Layer 5 of a small transformer language model trained on English Wikipedia (10 layers, counted from 0, width 96).
Take only the direct path to the model's output, skipping the later layers: a vector added to the residual stream pushes a token's score in proportion to its dot product with that token's output vector.

Output vectors of the tokens that the questions are about. A number n stands for n times 0.032.
"aunt": 2 23 -22 -6 5 -13 -4 -3 6 -5 28 17 4 26 -14 -7 -7 -3 7 -29 -4 -9 -3 17 -19 12 6 1 -7 26 -3 -5 -4 -15 2 7 -10 29 12 -5 16 -7 -5 0 -6 1 12 -5 -13 21 8 -26 -23 -11 12 -26 22 -10 -10 9 4 16 -4 14 -12 -27 -20 -17 4 13 7 13 37 7 19 5 -7 19 -7 -14 -14 -3 -45 5 -10 -11 1 18 15 0 -6 11 21 -11 -3 -11
"hawk": 4 14 -24 -14 11 -20 2 -1 -7 -6 8 -9 7 16 4 13 -7 -17 -13 -30 14 -20 -9 3 9 13 20 -2 -4 36 -5 -9 5 -18 -30 4 2 1 1 -5 12 3 -11 19 -7 6 5 -2 -14 -1 -9 -14 -12 -22 -13 -11 0 11 -1 9 2 16 -14 -1 15 -22 -6 -12 16 3 18 20 15 -9 18 26 -21 18 10 -16 15 -3 -5 -16 -8 -26 5 9 8 20 -15 22 10 2 25 -4
"hop": -6 31 -17 -2 6 -14 -6 12 13 -3 30 -1 3 3 17 -15 -19 -22 2 -21 26 2 -22 6 -9 -3 -3 3 -4 29 10 -1 -6 -17 -28 18 -12 15 -6 -5 17 -31 -30 3 2 8 9 -3 -21 -1 15 -13 -4 -24 1 -2 -7 -16 -12 -7 -6 10 12 19 -3 -25 3 -6 4 19 34 7 -1 -2 -1 0 -30 18 12 13 14 10 -27 14 5 -18 9 10 -1 -5 8 13 14 14 -5 -5
"tor": -8 12 -3 -17 31 -15 12 9 10 -4 9 -2 4 2 -9 -10 -19 -7 -14 -8 10 -5 -12 -5 -11 -7 10 -13 23 -8 -12 5 -10 21 -4 2 19 15 17 -10 0 -5 -23 11 22 13 -2 1 -26 0 -6 -12 0 -13 -8 -13 -7 11 0 14 -16 12 -27 -5 -8 -11 17 -12 7 7 30 4 15 8 -7 1 -27 7 -8 2 13 -4 -19 4 26 -4 9 -3 9 4 14 8 13 -6 -8 -2
" footballer": -4 28 -8 -3 6 10 -2 -8 -8 -1 12 -7 20 -2 -16 11 -3 -19 1 4 19 -7 7 2 -12 13 17 -4 9 31 -3 -25 2 -12 -11 -19 2 9 4 -1 17 -2 -23 -4 -6 -1 -2 -7 -21 23 8 -16 -19 -15 -8 -22 14 29 -3 1 10 18 -11 6 -16 -15 -10 -10 5 4 3 21 2 -11 3 15 -15 -8 -2 14 -9 -14 8 -7 -31 21 6 6 7 1 -11 22 1 18 3 -2
" Coordinates": -3 14 15 -18 25 -14 -4 12 -22 -15 10 4 1 6 3 -7 -23 -15 11 -9 16 -5 12 5 -3 -10 37 -20 6 1 4 -10 13 -10 -36 -21 -5 25 21 27 8 2 -9 -6 -17 16 10 -14 -14 1 14 -6 18 2 -15 -14 5 -3 -20 2 28 6 -18 6 -12 -18 -9 -19 14 -16 31 4 -6 -32 23 -11 11 18 -3 7 -24 24 8 -10 24 -19 -6 -14 -16 10 -6 22 15 10 6 -11
" Champion": -3 19 0 -7 -1 -8 -2 -30 -4 -14 6 6 17 15 9 -11 -11 -18 -1 7 22 -12 3 -1 -12 -9 20 -1 12 27 9 3 -9 -11 -17 -7 7 18 11 -9 1 -4 -22 -1 -6 9 9 -5 -15 13 12 -12 -6 2 -10 -7 24 -4 -2 9 -7 5 -13 -8 -18 -13 -3 -16 23 2 17 -4 12 0 11 -3 -17 -2 5 -7 1 10 -8 -22 -6 4 10 1 16 19 -5 2 -6 5 12 4
"gel": -20 -2 12 -9 1 -27 6 -3 0 -2 0 -8 -1 11 14 -1 -12 -7 14 -28 26 -10 -29 0 -24 5 2 -9 16 4 -29 -10 0 -14 2 19 7 3 23 11 20 -19 -14 6 16 8 6 0 -13 16 3 -1 -25 -13 -11 -26 20 15 3 18 -21 0 -19 -2 -3 -18 2 -24 1 14 8 6 4 -19 18 5 -26 -2 3 -28 -1 14 5 0 14 -2 18 23 5 22 -2 14 13 18 24 -6
"ador": -17 19 -4 -15 0 1 4 -6 16 1 4 9 6 9 -3 -24 -4 -1 -3 0 16 -9 -3 0 -13 -3 -7 -6 -19 -3 3 -14 1 -21 5 0 27 13 17 -27 13 1 10 4 -11 6 1 -3 -18 16 4 -22 -1 10 2 -12 -7 15 5 18 -15 11 -23 2 -34 -25 9 -12 10 3 17 5 -20 -14 7 0 -6 11 17 8 -6 -4 -7 -22 23 -11 22 17 18 -19 17 -7 33 18 3 -4
"P": -17 35 3 -27 -5 -31 26 -41 -19 -16 48 37 79 25 -8 7 -48 -35 -8 -47 48 -40 -26 35 -17 53 57 -5 -17 28 -7 -18 -14 -34 -22 -34 31 -2 56 20 26 -31 -26 25 -38 81 44 -23 -37 57 -7 -25 -15 -58 -4 -44 24 22 3 29 5 33 -42 12 -25 -86 -46 -23 28 34 35 13 9 -46 15 2 -36 28 24 -4 -54 17 -31 -48 10 -42 45 23 -4 18 -94 33 73 27 27 15
"q": -17 35 4 -26 -4 -30 28 -42 -19 -17 47 37 80 25 -8 7 -49 -36 -8 -47 49 -40 -28 35 -18 54 58 -6 -18 29 -8 -19 -14 -36 -23 -36 32 -2 56 20 26 -31 -27 25 -39 83 44 -23 -37 56 -7 -25 -15 -60 -3 -44 23 23 5 31 6 34 -42 13 -25 -89 -47 -22 30 35 35 13 12 -46 16 2 -38 27 23 -4 -55 18 -31 -48 9 -43 47 25 -4 18 -94 33 74 26 28 16
"fri": -12 27 -29 -13 13 2 -15 -6 -6 11 17 7 -2 -2 -28 4 -6 -11 -12 -12 -1 -5 -9 18 -20 9 11 25 6 20 11 5 -23 -15 6 2 1 1 11 -4 -4 4 -5 3 14 0 8 4 -17 8 7 -20 0 -19 0 -11 -4 -2 -31 15 26 10 -30 10 9 -21 -6 0 -6 26 10 14 27 -6 -3 -5 9 -5 -1 -14 -12 -7 8 -2 -16 -14 22 3 26 7 1 7 21 -1 -14 0
" ball": -6 8 -9 -16 -19 -6 6 -10 4 -6 20 -9 16 13 0 -14 -7 -15 -7 -4 10 -2 3 2 -17 3 12 11 12 12 -5 -7 10 -18 -10 11 5 -1 9 2 10 -8 -11 3 -5 17 4 -4 3 9 5 -8 -25 -2 0 -8 18 -6 -3 6 1 10 -13 -4 3 -2 19 -2 8 -13 1 6 -5 8 5 13 -13 -3 3 -14 -8 -6 -9 -6 2 -5 4 -15 28 6 -16 11 19 14 -1 1
"iddle": -16 14 9 -8 4 -7 9 -6 1 -4 12 -5 13 23 22 2 -23 -11 -16 -9 20 11 13 18 -17 -1 13 -10 -8 22 -8 -8 1 4 -15 -23 -6 -9 29 10 -2 -4 -15 -24 -17 -8 6 -4 14 6 14 -2 -17 14 -12 -11 4 3 2 -3 30 9 -6 13 -15 -24 -37 -18 24 16 14 13 2 10 1 2 -21 9 5 -30 3 -30 -13 -2 -2 -22 5 10 7 5 -8 6 27 14 19 9

Output weights of attention head 2. The head adds the sum of these rows, row i times number i of z. A number n stands for n times 0.017.
o0: -7 18 0 12 7 7 42 -12 36 -55 -2 20 -15 -19 10 -11 -15 -4 33 -17 11 5 -31 -44 -15 25 73 15 -31 22 -5 2 15 5 -29 -17 0 -19 22 10 29 33 -31 29 -10 -13 1 3 -13 18 -19 -3 -15 -13 49 -66 13 -33 23 20 -21 -35 -45 -38 19 4 35 3 -41 -21 10 29 -29 58 33 38 1 -18 -32 -11 -1 8 -3 27 -3 -15 50 10 2 18 -4 -24 -31 -2 50 -58
o1: -23 29 -10 -18 -27 9 25 -43 -15 -29 10 29 40 -3 29 6 13 28 -11 -9 16 14 -21 9 9 21 -31 -34 -23 -18 32 -47 -19 -16 11 6 17 -7 24 -6 49 -25 -12 14 -16 6 -34 11 4 -2 23 15 6 47 -10 -22 -23 1 48 -14 12 25 32 -43 16 -9 -1 -38 -7 11 -2 12 -16 24 -40 -11 -67 31 -1 3 28 -25 31 -67 22 27 62 -25 -15 20 35 -30 -4 -39 15 -8
o2: 60 15 44 -9 -18 -16 -54 24 -19 -25 -24 29 -9 6 -9 4 15 -33 -4 -17 -8 27 -33 13 25 25 20 -26 -9 -10 -58 15 -30 14 -30 6 40 -32 -24 -36 -4 -13 20 -10 17 -52 14 55 -22 -10 -13 -13 17 24 34 -54 3 -17 14 25 76 6 54 40 -9 33 27 -62 39 -27 55 19 -56 -56 7 24 27 -16 -1 -33 -9 1 8 -12 -15 35 -19 -54 -24 -6 30 -30 22 10 29 5
o3: 20 0 -35 -5 -13 66 -26 -47 21 -9 -11 -10 -17 21 -26 35 -28 -5 -22 -39 -26 5 10 -28 -34 23 41 -6 14 -45 55 -32 12 23 -26 11 -3 12 2 4 38 16 -46 18 56 16 -26 3 11 -24 12 -71 -68 -14 -38 -43 -17 29 31 -12 11 -4 2 -6 46 -17 -7 16 18 7 45 13 -4 13 9 35 25 -21 7 -18 18 -21 -36 -20 30 -3 22 -7 -33 5 6 64 25 22 11 -6
o4: -28 -43 -28 8 -11 38 5 -32 -17 -19 28 47 -41 37 14 55 -3 6 15 -24 16 5 -2 35 -46 64 -24 30 44 -6 -27 -6 6 -39 4 -30 -5 -10 -36 5 -50 6 -12 50 -68 -19 -22 27 6 -35 -12 12 66 -36 -3 -14 -34 -6 28 6 36 10 -4 -10 6 -12 5 13 -16 -24 -3 -2 2 40 -7 35 32 -19 -18 31 11 42 30 9 12 0 11 17 -39 -24 6 29 -37 -41 -34 23
o5: 30 10 -22 3 -1 34 -58 -2 7 -70 -38 -2 -35 -28 15 49 1 -8 2 -7 19 -10 41 -14 -15 -3 -19 17 18 36 -9 -7 19 3 -2 4 -15 13 0 34 -16 -29 -31 6 46 7 -4 16 -35 -9 -19 44 17 -11 18 25 -20 22 -53 3 6 30 18 11 -46 2 11 12 6 -7 -12 -6 0 -15 14 -31 -17 23 55 -27 -14 -31 -8 34 21 -4 -20 -4 4 -22 -10 -18 -32 31 26 47
o6: -9 9 10 10 16 -11 -20 46 -9 -18 37 17 13 -12 -23 50 7 -17 17 -24 -11 11 17 -4 -8 -1 12 -37 10 32 5 21 12 3 34 -9 -34 -6 21 -3 41 -4 -49 6 7 -18 27 -7 -14 -23 32 1 10 39 44 0 5 -69 -12 30 3 5 -27 28 28 6 -6 -39 -21 40 -29 -2 -2 -23 5 1 -21 24 29 -21 26 -54 -36 -19 -39 19 26 -16 -38 8 -4 19 -23 -21 -10 -17
o7: -27 17 0 12 18 -7 1 27 -12 -33 33 -79 6 46 22 8 -3 -32 -11 11 41 11 -41 35 34 16 13 -23 15 -5 0 -10 6 -28 -32 18 17 41 8 -37 -16 8 -17 -8 -13 -8 -9 -15 -43 16 -34 6 28 4 -5 15 -9 22 6 23 -19 -24 35 0 2 -34 -17 11 -10 16 -8 8 -11 4 -19 20 7 9 -10 -19 6 21 14 53 -36 2 12 13 3 -8 42 -15 2 -8 -37 -39
o8: -48 -1 -30 -62 27 57 17 17 -2 -5 -2 20 -7 10 15 33 -1 -3 -8 1 42 -36 42 -1 28 -3 29 -1 13 37 -1 0 -9 -21 -14 67 3 1 -5 19 60 -7 26 -22 -17 -10 3 17 -16 23 43 -19 6 11 -24 -56 -17 -46 -1 -14 1 -8 -6 26 -52 -3 -30 4 -23 29 45 56 -21 1 -1 -77 9 2 17 61 -20 -33 -14 7 8 -7 -49 -13 31 -32 7 -38 10 -34 -7 0
o9: 0 5 -7 19 -12 -26 13 -24 33 -41 -33 -4 1 29 -14 8 -89 60 -9 14 -25 11 5 4 -1 40 10 6 -66 -29 -5 4 -6 -61 21 30 -34 59 -23 -25 28 20 44 -8 -16 1 27 32 -27 -11 -37 -23 0 4 11 -49 -7 7 -3 15 26 -4 30 2 5 4 10 1 12 -6 -15 -11 40 27 -14 -9 -34 11 14 3 4 3 39 3 -27 27 19 -21 8 -8 -21 -1 19 60 -35 -15
o10: -13 41 24 -7 1 31 -47 -7 33 -9 -21 -1 3 14 -6 7 29 3 -2 -13 38 6 -43 5 18 19 12 -5 -29 -29 26 10 -9 -35 18 28 8 -1 -42 -17 -66 -56 10 57 -15 42 -37 -32 -44 -32 -17 -22 -24 -31 34 39 -10 31 -13 -23 -27 -20 31 -1 -24 -40 25 -31 -9 12 -2 12 2 31 7 17 7 17 9 -10 27 32 -34 56 40 -19 -1 31 55 9 32 12 -8 -46 -1 -12
o11: -60 79 10 -37 -16 2 -83 0 14 53 11 -4 -3 40 -9 -14 -30 -27 -36 44 -5 28 1 -15 14 -4 -9 29 37 12 32 -7 22 26 -25 -14 -43 33 17 -3 2 -13 -1 28 -12 9 3 32 10 31 12 -16 -10 -6 -36 16 -17 2 10 -13 3 19 -22 65 -22 -7 22 -11 -29 -30 12 -34 28 -11 37 -24 -40 2 -20 -17 -44 -13 -22 -29 -3 23 -11 -45 13 30 21 6 6 32 12 -4
o12: 23 -22 9 10 5 26 -6 -1 20 -30 5 -45 -21 10 47 -3 9 -17 -30 38 9 26 30 17 2 11 -16 4 -69 -46 25 -6 -5 55 -13 -36 -12 25 27 -9 26 -10 -35 48 3 -36 -4 -20 -16 28 -28 -23 5 14 56 6 47 -26 1 3 6 32 -24 -10 -10 -11 -16 -3 -38 -14 13 50 -11 12 9 39 -16 -22 42 -25 2 -34 0 -15 10 4 -31 -51 4 -17 0 14 -16 -6 14 42
o13: -11 4 32 -12 39 16 9 -14 34 2 -46 58 -44 -37 -25 -39 -2 -5 18 -9 -38 -39 -17 14 5 26 -25 -33 -26 57 26 2 -12 9 -3 -57 39 24 -30 -14 21 31 -45 29 -13 11 39 -45 -33 -24 23 0 -16 -24 35 -20 -40 68 40 54 -27 51 -15 8 -38 -10 -35 8 -41 -1 -34 19 -17 4 5 -4 11 -37 20 26 -3 -14 20 45 -5 43 28 13 -52 40 38 -21 -21 33 14 -7
o14: 19 67 18 -28 23 -19 -40 -21 -23 2 -13 18 -2 22 -25 -34 -10 3 18 -41 -7 2 -13 13 10 7 -27 7 12 11 0 22 19 35 -13 -27 15 19 32 -6 12 42 -4 39 -8 -37 0 -23 -66 7 -29 25 -10 31 12 -29 12 -25 28 -24 9 69 19 -24 -2 9 -1 -25 -21 -28 15 18 -8 37 -4 -22 -23 44 -32 19 20 10 4 -22 -34 15 -58 -31 16 -36 9 0 23 1 13 15
o15: -11 -5 -30 55 -32 10 25 9 -23 34 9 4 -16 -55 35 -13 14 -20 -3 14 -5 3 1 14 57 34 16 30 39 19 -2 2 -42 -10 19 0 -6 21 -41 -51 -38 -18 -36 3 3 -35 -44 -41 7 -31 4 0 -5 -47 -15 36 10 15 17 -19 -40 56 19 -13 8 25 20 4 -34 -9 0 -10 6 -32 14 -5 21 16 5 -15 27 -47 -38 -4 -11 25 -6 35 41 18 39 23 -10 5 -7 8
o16: 6 -2 23 -4 -6 24 9 -4 -31 2 -2 50 -8 -47 -3 4 -2 30 -41 -17 69 -2 0 -15 9 11 -39 3 -17 -27 -25 -26 -11 -14 -27 10 4 -3 -1 -24 -17 -35 61 -11 -16 12 -14 9 -12 25 -12 3 -37 5 -19 1 17 -15 10 -2 -14 -27 10 -6 28 -10 16 -20 21 3 12 -27 -24 61 39 -6 -10 20 3 44 -2 -21 17 -64 32 21 -32 48 3 11 11 20 63 -11 -4 -5
o17: -27 -27 6 -24 17 -11 -8 -45 8 22 4 -70 47 13 -16 32 15 3 14 3 -3 15 36 34 -29 23 2 -21 -24 -11 -42 6 -33 -7 9 -10 11 26 26 -53 -19 -18 26 29 -24 -10 28 13 17 18 10 19 -19 27 19 27 -16 -8 -17 -17 -62 -12 -4 -12 -8 -5 44 31 18 -7 -22 -18 32 -24 -35 3 45 7 -17 47 32 12 -3 -40 4 5 -21 -20 13 -22 -9 -10 26 21 27 -8
o18: 40 13 -9 12 -36 5 -11 -25 -21 10 -15 -22 -15 -1 8 8 -39 14 7 -10 53 33 -3 -58 71 -2 19 -13 -20 32 11 48 14 15 0 73 32 -49 -19 24 -27 12 34 15 -50 19 -11 22 7 -29 -14 1 0 -5 -4 -29 20 -13 25 -54 -10 -41 5 7 -4 8 -23 21 -7 -6 24 -31 -27 -3 -3 -2 12 -6 -1 1 12 -36 41 7 11 -21 -14 -17 -39 5 -14 31 41 13 -15 -14
o19: 6 -27 -23 5 32 -30 24 -11 -41 43 -22 -29 10 -71 9 1 -34 -14 -5 65 -23 2 -27 -12 8 4 27 39 -19 -3 8 -52 26 -14 35 4 -26 -7 -27 22 5 -17 6 -30 -73 77 30 15 7 21 -17 -5 1 4 36 -32 -1 14 -35 -41 -5 27 23 -9 -37 21 28 -7 -15 15 -8 31 46 -24 41 12 -1 19 8 37 19 -10 25 -35 35 -32 22 -7 -25 -27 2 -11 -11 -3 3 30
o20: -15 22 1 -40 1 46 14 -47 20 1 -16 13 -23 -49 -23 6 1 29 -1 -22 48 -43 41 -17 -12 3 34 -18 8 -6 8 15 12 35 20 -23 -4 -19 5 -12 9 -21 15 -26 -19 30 -2 3 -12 -15 31 2 -38 43 10 53 -10 13 23 -10 -4 -42 -35 4 11 -7 27 -9 21 29 -26 -10 -15 -16 -61 -7 55 24 -28 -6 -8 56 -9 -22 -8 -29 2 17 4 -13 -16 22 -7 17 4 12
o21: 13 -32 24 -6 22 0 27 13 2 -16 14 -21 10 -43 4 4 10 25 3 -26 28 -15 -11 -35 15 -10 -12 4 -4 31 13 2 15 -3 -29 -78 43 10 48 -9 12 21 7 -13 -25 16 13 -19 29 1 -3 22 -43 -22 -71 -24 -29 2 -42 -18 3 -13 -39 -19 -30 -7 -30 47 30 5 -14 9 8 -12 30 -33 84 -22 17 -27 17 39 3 -27 18 -26 5 1 5 9 -4 32 29 35 48 -7
o22: -23 9 22 -13 9 10 -15 -27 -1 37 -19 28 47 -54 7 11 -5 -7 10 -22 -10 26 -10 36 22 -14 48 -15 -27 -32 27 -31 21 -59 -4 16 -53 34 -7 -5 20 24 25 3 37 25 -12 -5 -33 27 32 6 -13 -4 -28 33 -37 -33 -65 13 0 41 48 1 3 -17 -29 20 -47 -7 6 60 -38 33 -14 3 14 -18 -26 -15 5 43 4 -37 58 -25 19 -19 -49 -19 11 -21 -20 28 -25 43
o23: 53 -17 -14 11 -19 15 -16 -16 -17 -16 -3 46 -8 -2 10 -15 -30 -29 15 4 -1 3 53 2 -17 -13 -26 12 2 -11 -16 88 22 -15 -31 -9 9 -4 19 -58 -10 56 7 4 6 -23 39 1 -33 46 -10 24 22 -5 -15 -12 32 3 10 8 -20 -11 -3 53 31 7 -9 -18 -36 -19 -52 -5 -30 -3 -43 -12 -26 17 -2 32 29 15 -1 -11 -35 -17 3 -3 21 36 -42 15 60 1 -6 -25
o24: 59 -4 6 -12 4 40 27 -25 32 32 50 22 8 21 1 8 -7 9 -33 -24 16 -7 0 45 -36 29 -13 -20 21 54 -37 5 -29 22 -38 -16 -2 -6 31 5 22 -2 -32 -35 -4 69 3 -53 -3 21 -15 -42 -18 53 -16 17 16 -22 23 -61 -4 -41 24 6 1 2 14 -23 21 33 -32 6 16 -20 -10 -11 -50 -4 -37 55 -41 -22 5 -36 17 -42 22 27 -5 39 -15 -42 -16 -28 15 22
o25: 9 32 -9 14 7 24 38 0 -19 -13 0 -9 19 32 2 -1 -13 -14 -63 -1 -12 25 -23 8 13 21 16 0 -3 32 -21 49 4 29 -43 32 -18 39 -5 20 -1 -6 96 -27 -33 19 12 -6 -14 -10 3 -15 34 -27 -14 -36 -10 -19 -6 6 40 -23 58 15 -6 -14 -20 11 -23 -18 -42 -30 -10 43 -11 -8 5 -37 17 -10 7 -30 -2 -9 44 -3 -24 -35 22 -42 -36 -16 -29 12 33 19
o26: 19 -32 33 -30 22 -82 -1 -20 38 -13 -45 38 12 45 -26 -3 -8 -13 -11 -25 21 52 10 29 24 -14 -1 93 -7 1 -16 -22 29 0 10 5 -4 -14 6 -33 16 1 7 6 10 59 18 -29 -11 17 -28 30 -23 51 20 -6 8 5 -73 -9 -13 6 4 52 -33 -56 10 -40 33 -14 47 -10 -19 27 -20 13 -22 -31 8 -38 34 -31 -5 -47 -28 1 -4 19 5 -41 22 22 -18 -17 17 44
o27: -12 38 -67 7 1 -7 -1 -34 19 10 6 -21 26 8 9 -8 -1 -23 19 31 18 15 -26 3 -4 13 14 5 33 20 -12 29 12 -15 -37 34 2 -6 -10 -25 5 14 -15 -27 27 7 -6 1 6 9 -30 -37 -10 8 -21 2 0 18 26 7 16 3 -4 -62 30 43 -24 -24 64 2 0 25 23 10 -8 11 46 2 -42 -43 -16 37 27 2 -32 7 -27 -41 0 -22 9 -26 -27 26 -32 6
o28: -20 -3 -18 -16 -18 4 10 21 -27 40 3 -29 19 22 -10 -52 -42 32 -18 -49 10 -19 -37 8 -25 -5 -11 22 -5 4 22 -16 -19 10 49 -19 -15 27 13 20 -34 21 4 -9 -15 22 44 -56 16 -22 14 -14 2 26 9 -72 20 39 32 -10 5 26 -15 15 -5 -26 -22 13 -8 6 10 21 -8 38 -21 48 -29 -8 15 5 -38 -40 62 53 35 -9 -12 -2 3 -44 20 -18 13 -4 41 6
o29: 14 -10 29 -33 -24 5 -17 66 -8 -17 4 -11 -14 40 4 -32 50 -20 9 -3 47 66 -34 -44 -41 7 9 -8 9 11 -9 16 -1 11 1 67 -38 -11 -47 -14 63 6 -18 11 -19 43 5 -4 -1 -12 3 42 -53 9 -18 -15 0 49 24 11 -40 10 -5 -21 33 4 3 -3 -39 -60 -31 -54 -43 16 -24 5 -16 -46 49 7 7 48 4 -1 44 -13 -3 -44 -29 16 16 25 -25 18 61 -14
o30: 11 13 -23 -3 -5 46 49 24 13 11 10 2 31 6 12 25 1 14 -11 5 -36 -5 4 -22 6 -9 -9 -2 -1 -33 7 -21 -11 20 -23 -30 -21 -10 51 5 7 -26 4 24 -25 -24 -15 -13 -7 -14 -4 -14 -1 -1 48 21 24 1 15 15 22 11 1 -16 2 -27 -62 -18 3 -12 -9 23 -17 -6 -21 7 -2 67 -18 -20 -8 11 -7 24 6 -16 -35 -47 -13 -40 -26 65 17 2 36 13
o31: -24 -25 -19 -19 3 -12 31 2 -58 -20 -10 4 -27 -5 -62 -6 -19 22 66 -6 -43 -15 22 -14 -7 -11 38 4 -24 -14 10 2 -19 9 15 12 18 -8 -22 34 11 13 17 7 -18 -9 -1 22 -4 23 -19 -2 -21 30 41 32 6 27 -5 1 11 7 -34 2 -57 14 -20 -18 21 28 -12 41 13 -39 -8 -15 -4 34 8 -11 -7 4 -33 7 18 -9 20 -7 19 -4 -24 -1 0 18 43 41

Each question shows a token from some text and the vector z that the head gathered there. A number n stands for n times 0.048.

"9": -18 18 10 33 -25 12 0 25 11 -4 6 40 14 -6 18 9 5 -5 3 -18 -7 -4 -3 19 -2 -12 20 12 -10 2 -12 5
Pushed up most: "hop"

"card": 13 3 -6 24 -17 -10 0 25 20 -6 -5 50 14 -2 12 26 -10 -3 -7 -9 -19 -34 7 11 -3 -24 25 34 -7 13 5 -2
Pushed up most: "hop"

"vo": -1 3 -5 8 -26 -25 -2 36 28 2 9 44 -13 9 6 1 5 13 -12 -14 3 7 -3 21 -22 -6 9 14 3 28 -38 17
Pushed up most: "ador"

" P": 14 5 8 24 -21 -1 1 23 9 -10 4 49 5 -3 5 6 -8 7 -18 -12 1 -3 -21 23 -7 -12 14 18 -17 19 -2 10
Pushed up most: " Champion"

"z": -10 -2 20 7 -17 -11 12 22 53 -3 -21 26 17 -17 6 0 10 -1 -6 -10 -7 6 -11 4 -15 -3 1 12 -13 18 13 27
Pushed up most: " Coordinates"

" that": 18 9 10 31 -22 -7 1 18 21 -4 -2 46 4 5 16 20 1 1 0 -5 -10 -27 13 17 -1 -29 20 32 -16 11 1 5
Pushed up most: "hop"

"ana": 13 13 -2 36 -14 -26 -6 13 5 2 -17 41 11 -1 -9 6 5 3 -13 -24 -6 0 -11 13 -4 -6 7 33 -9 14 8 0
Pushed up most: " ball"

" N": 8 0 12 20 -16 5 2 22 13 -19 2 39 3 -7 5 7 -7 -5 -14 -17 -5 0 -27 21 -4 -14 16 23 -17 17 -4 8
Pushed up most: " Champion"

" Na": 9 -11 3 14 -24 -9 12 26 10 -18 6 32 -6 -4 -2 2 1 -10 9 -23 3 4 -22 14 7 -19 26 10 -25 26 -11 8
Pushed up most: "gel"

"gam": -7 0 15 9 -15 -11 9 22 47 -6 -23 26 16 -18 5 0 6 1 -7 -9 -4 5 -9 5 -9 -2 9 11 -11 18 12 24
Pushed up most: " Coordinates"

" star": 17 0 -8 24 -10 -7 -3 39 7 -18 -2 29 17 5 19 6 -14 22 -13 -22 -14 11 0 24 -16 -6 12 28 12 22 -2 4
Pushed up most: "tor"

"7": 0 23 1 37 -8 4 -2 17 15 12 7 44 14 5 21 -3 1 -3 -11 -15 -16 -15 2 19 -3 -10 9 21 -4 -7 -7 13
Which two tokens does it push up most, strongest first? "aunt", " footballer"

"s": 18 6 2 30 -18 -10 1 21 18 -5 -5 49 9 2 14 25 -5 -2 -4 -8 -14 -37 12 15 -2 -30 25 37 -14 15 2 1
Pushed up most: "hop"

"du": 3 -12 -10 1 -13 -27 9 25 19 -31 7 20 -13 -9 -7 -1 9 -10 9 -24 9 16 -28 18 17 -24 20 6 -15 31 -7 5
Pushed up most: "gel"

"ha": -8 -1 17 8 -15 -12 10 22 49 -4 -20 26 15 -16 6 0 9 -1 -7 -10 -7 5 -12 4 -11 -4 4 12 -10 16 11 25
Pushed up most: " Coordinates"

"no": -8 2 -25 20 -29 12 -7 19 29 -8 7 46 5 12 13 -5 -17 5 -9 14 -10 -18 9 10 -3 -5 25 33 6 11 2 4
Which two tokens does it push up most, strongest first? "hop", " footballer"

"et": -6 -18 3 8 -24 -15 2 28 29 8 -11 41 -18 9 -13 3 -1 -11 -17 -28 2 -18 -13 29 -10 -22 6 39 -6 9 -11 3
Pushed up most: "fri"

" –": 14 1 7 37 -11 4 -11 11 16 -16 12 45 8 -11 6 8 -2 -6 -12 -11 5 0 -4 14 2 -5 26 25 0 27 -8 12
Pushed up most: " ball"

" Mar": 6 -9 -24 11 -19 -15 8 20 16 -12 -13 47 12 33 13 18 -13 -16 -28 -12 -17 5 -22 33 -7 -22 -11 12 24 36 -3 -2
Pushed up most: " footballer"

"!": 12 -10 -16 26 -8 -7 -5 18 35 -7 4 34 21 -10 3 10 4 2 -19 -16 0 -13 -5 20 -3 -11 16 11 -2 -7 1 14
Pushed up most: "aunt"

"a": -5 9 8 18 -25 -18 -5 16 6 -1 -7 28 21 13 9 14 -13 0 -5 -19 9 3 19 16 3 -17 16 42 0 11 15 15
Pushed up most: " footballer"

"sch": 12 -18 -31 27 -9 -6 6 16 13 -12 -4 46 25 3 7 28 -7 -7 -30 -17 -7 -2 -24 20 -5 -26 14 6 5 9 6 16
Pushed up most: "aunt"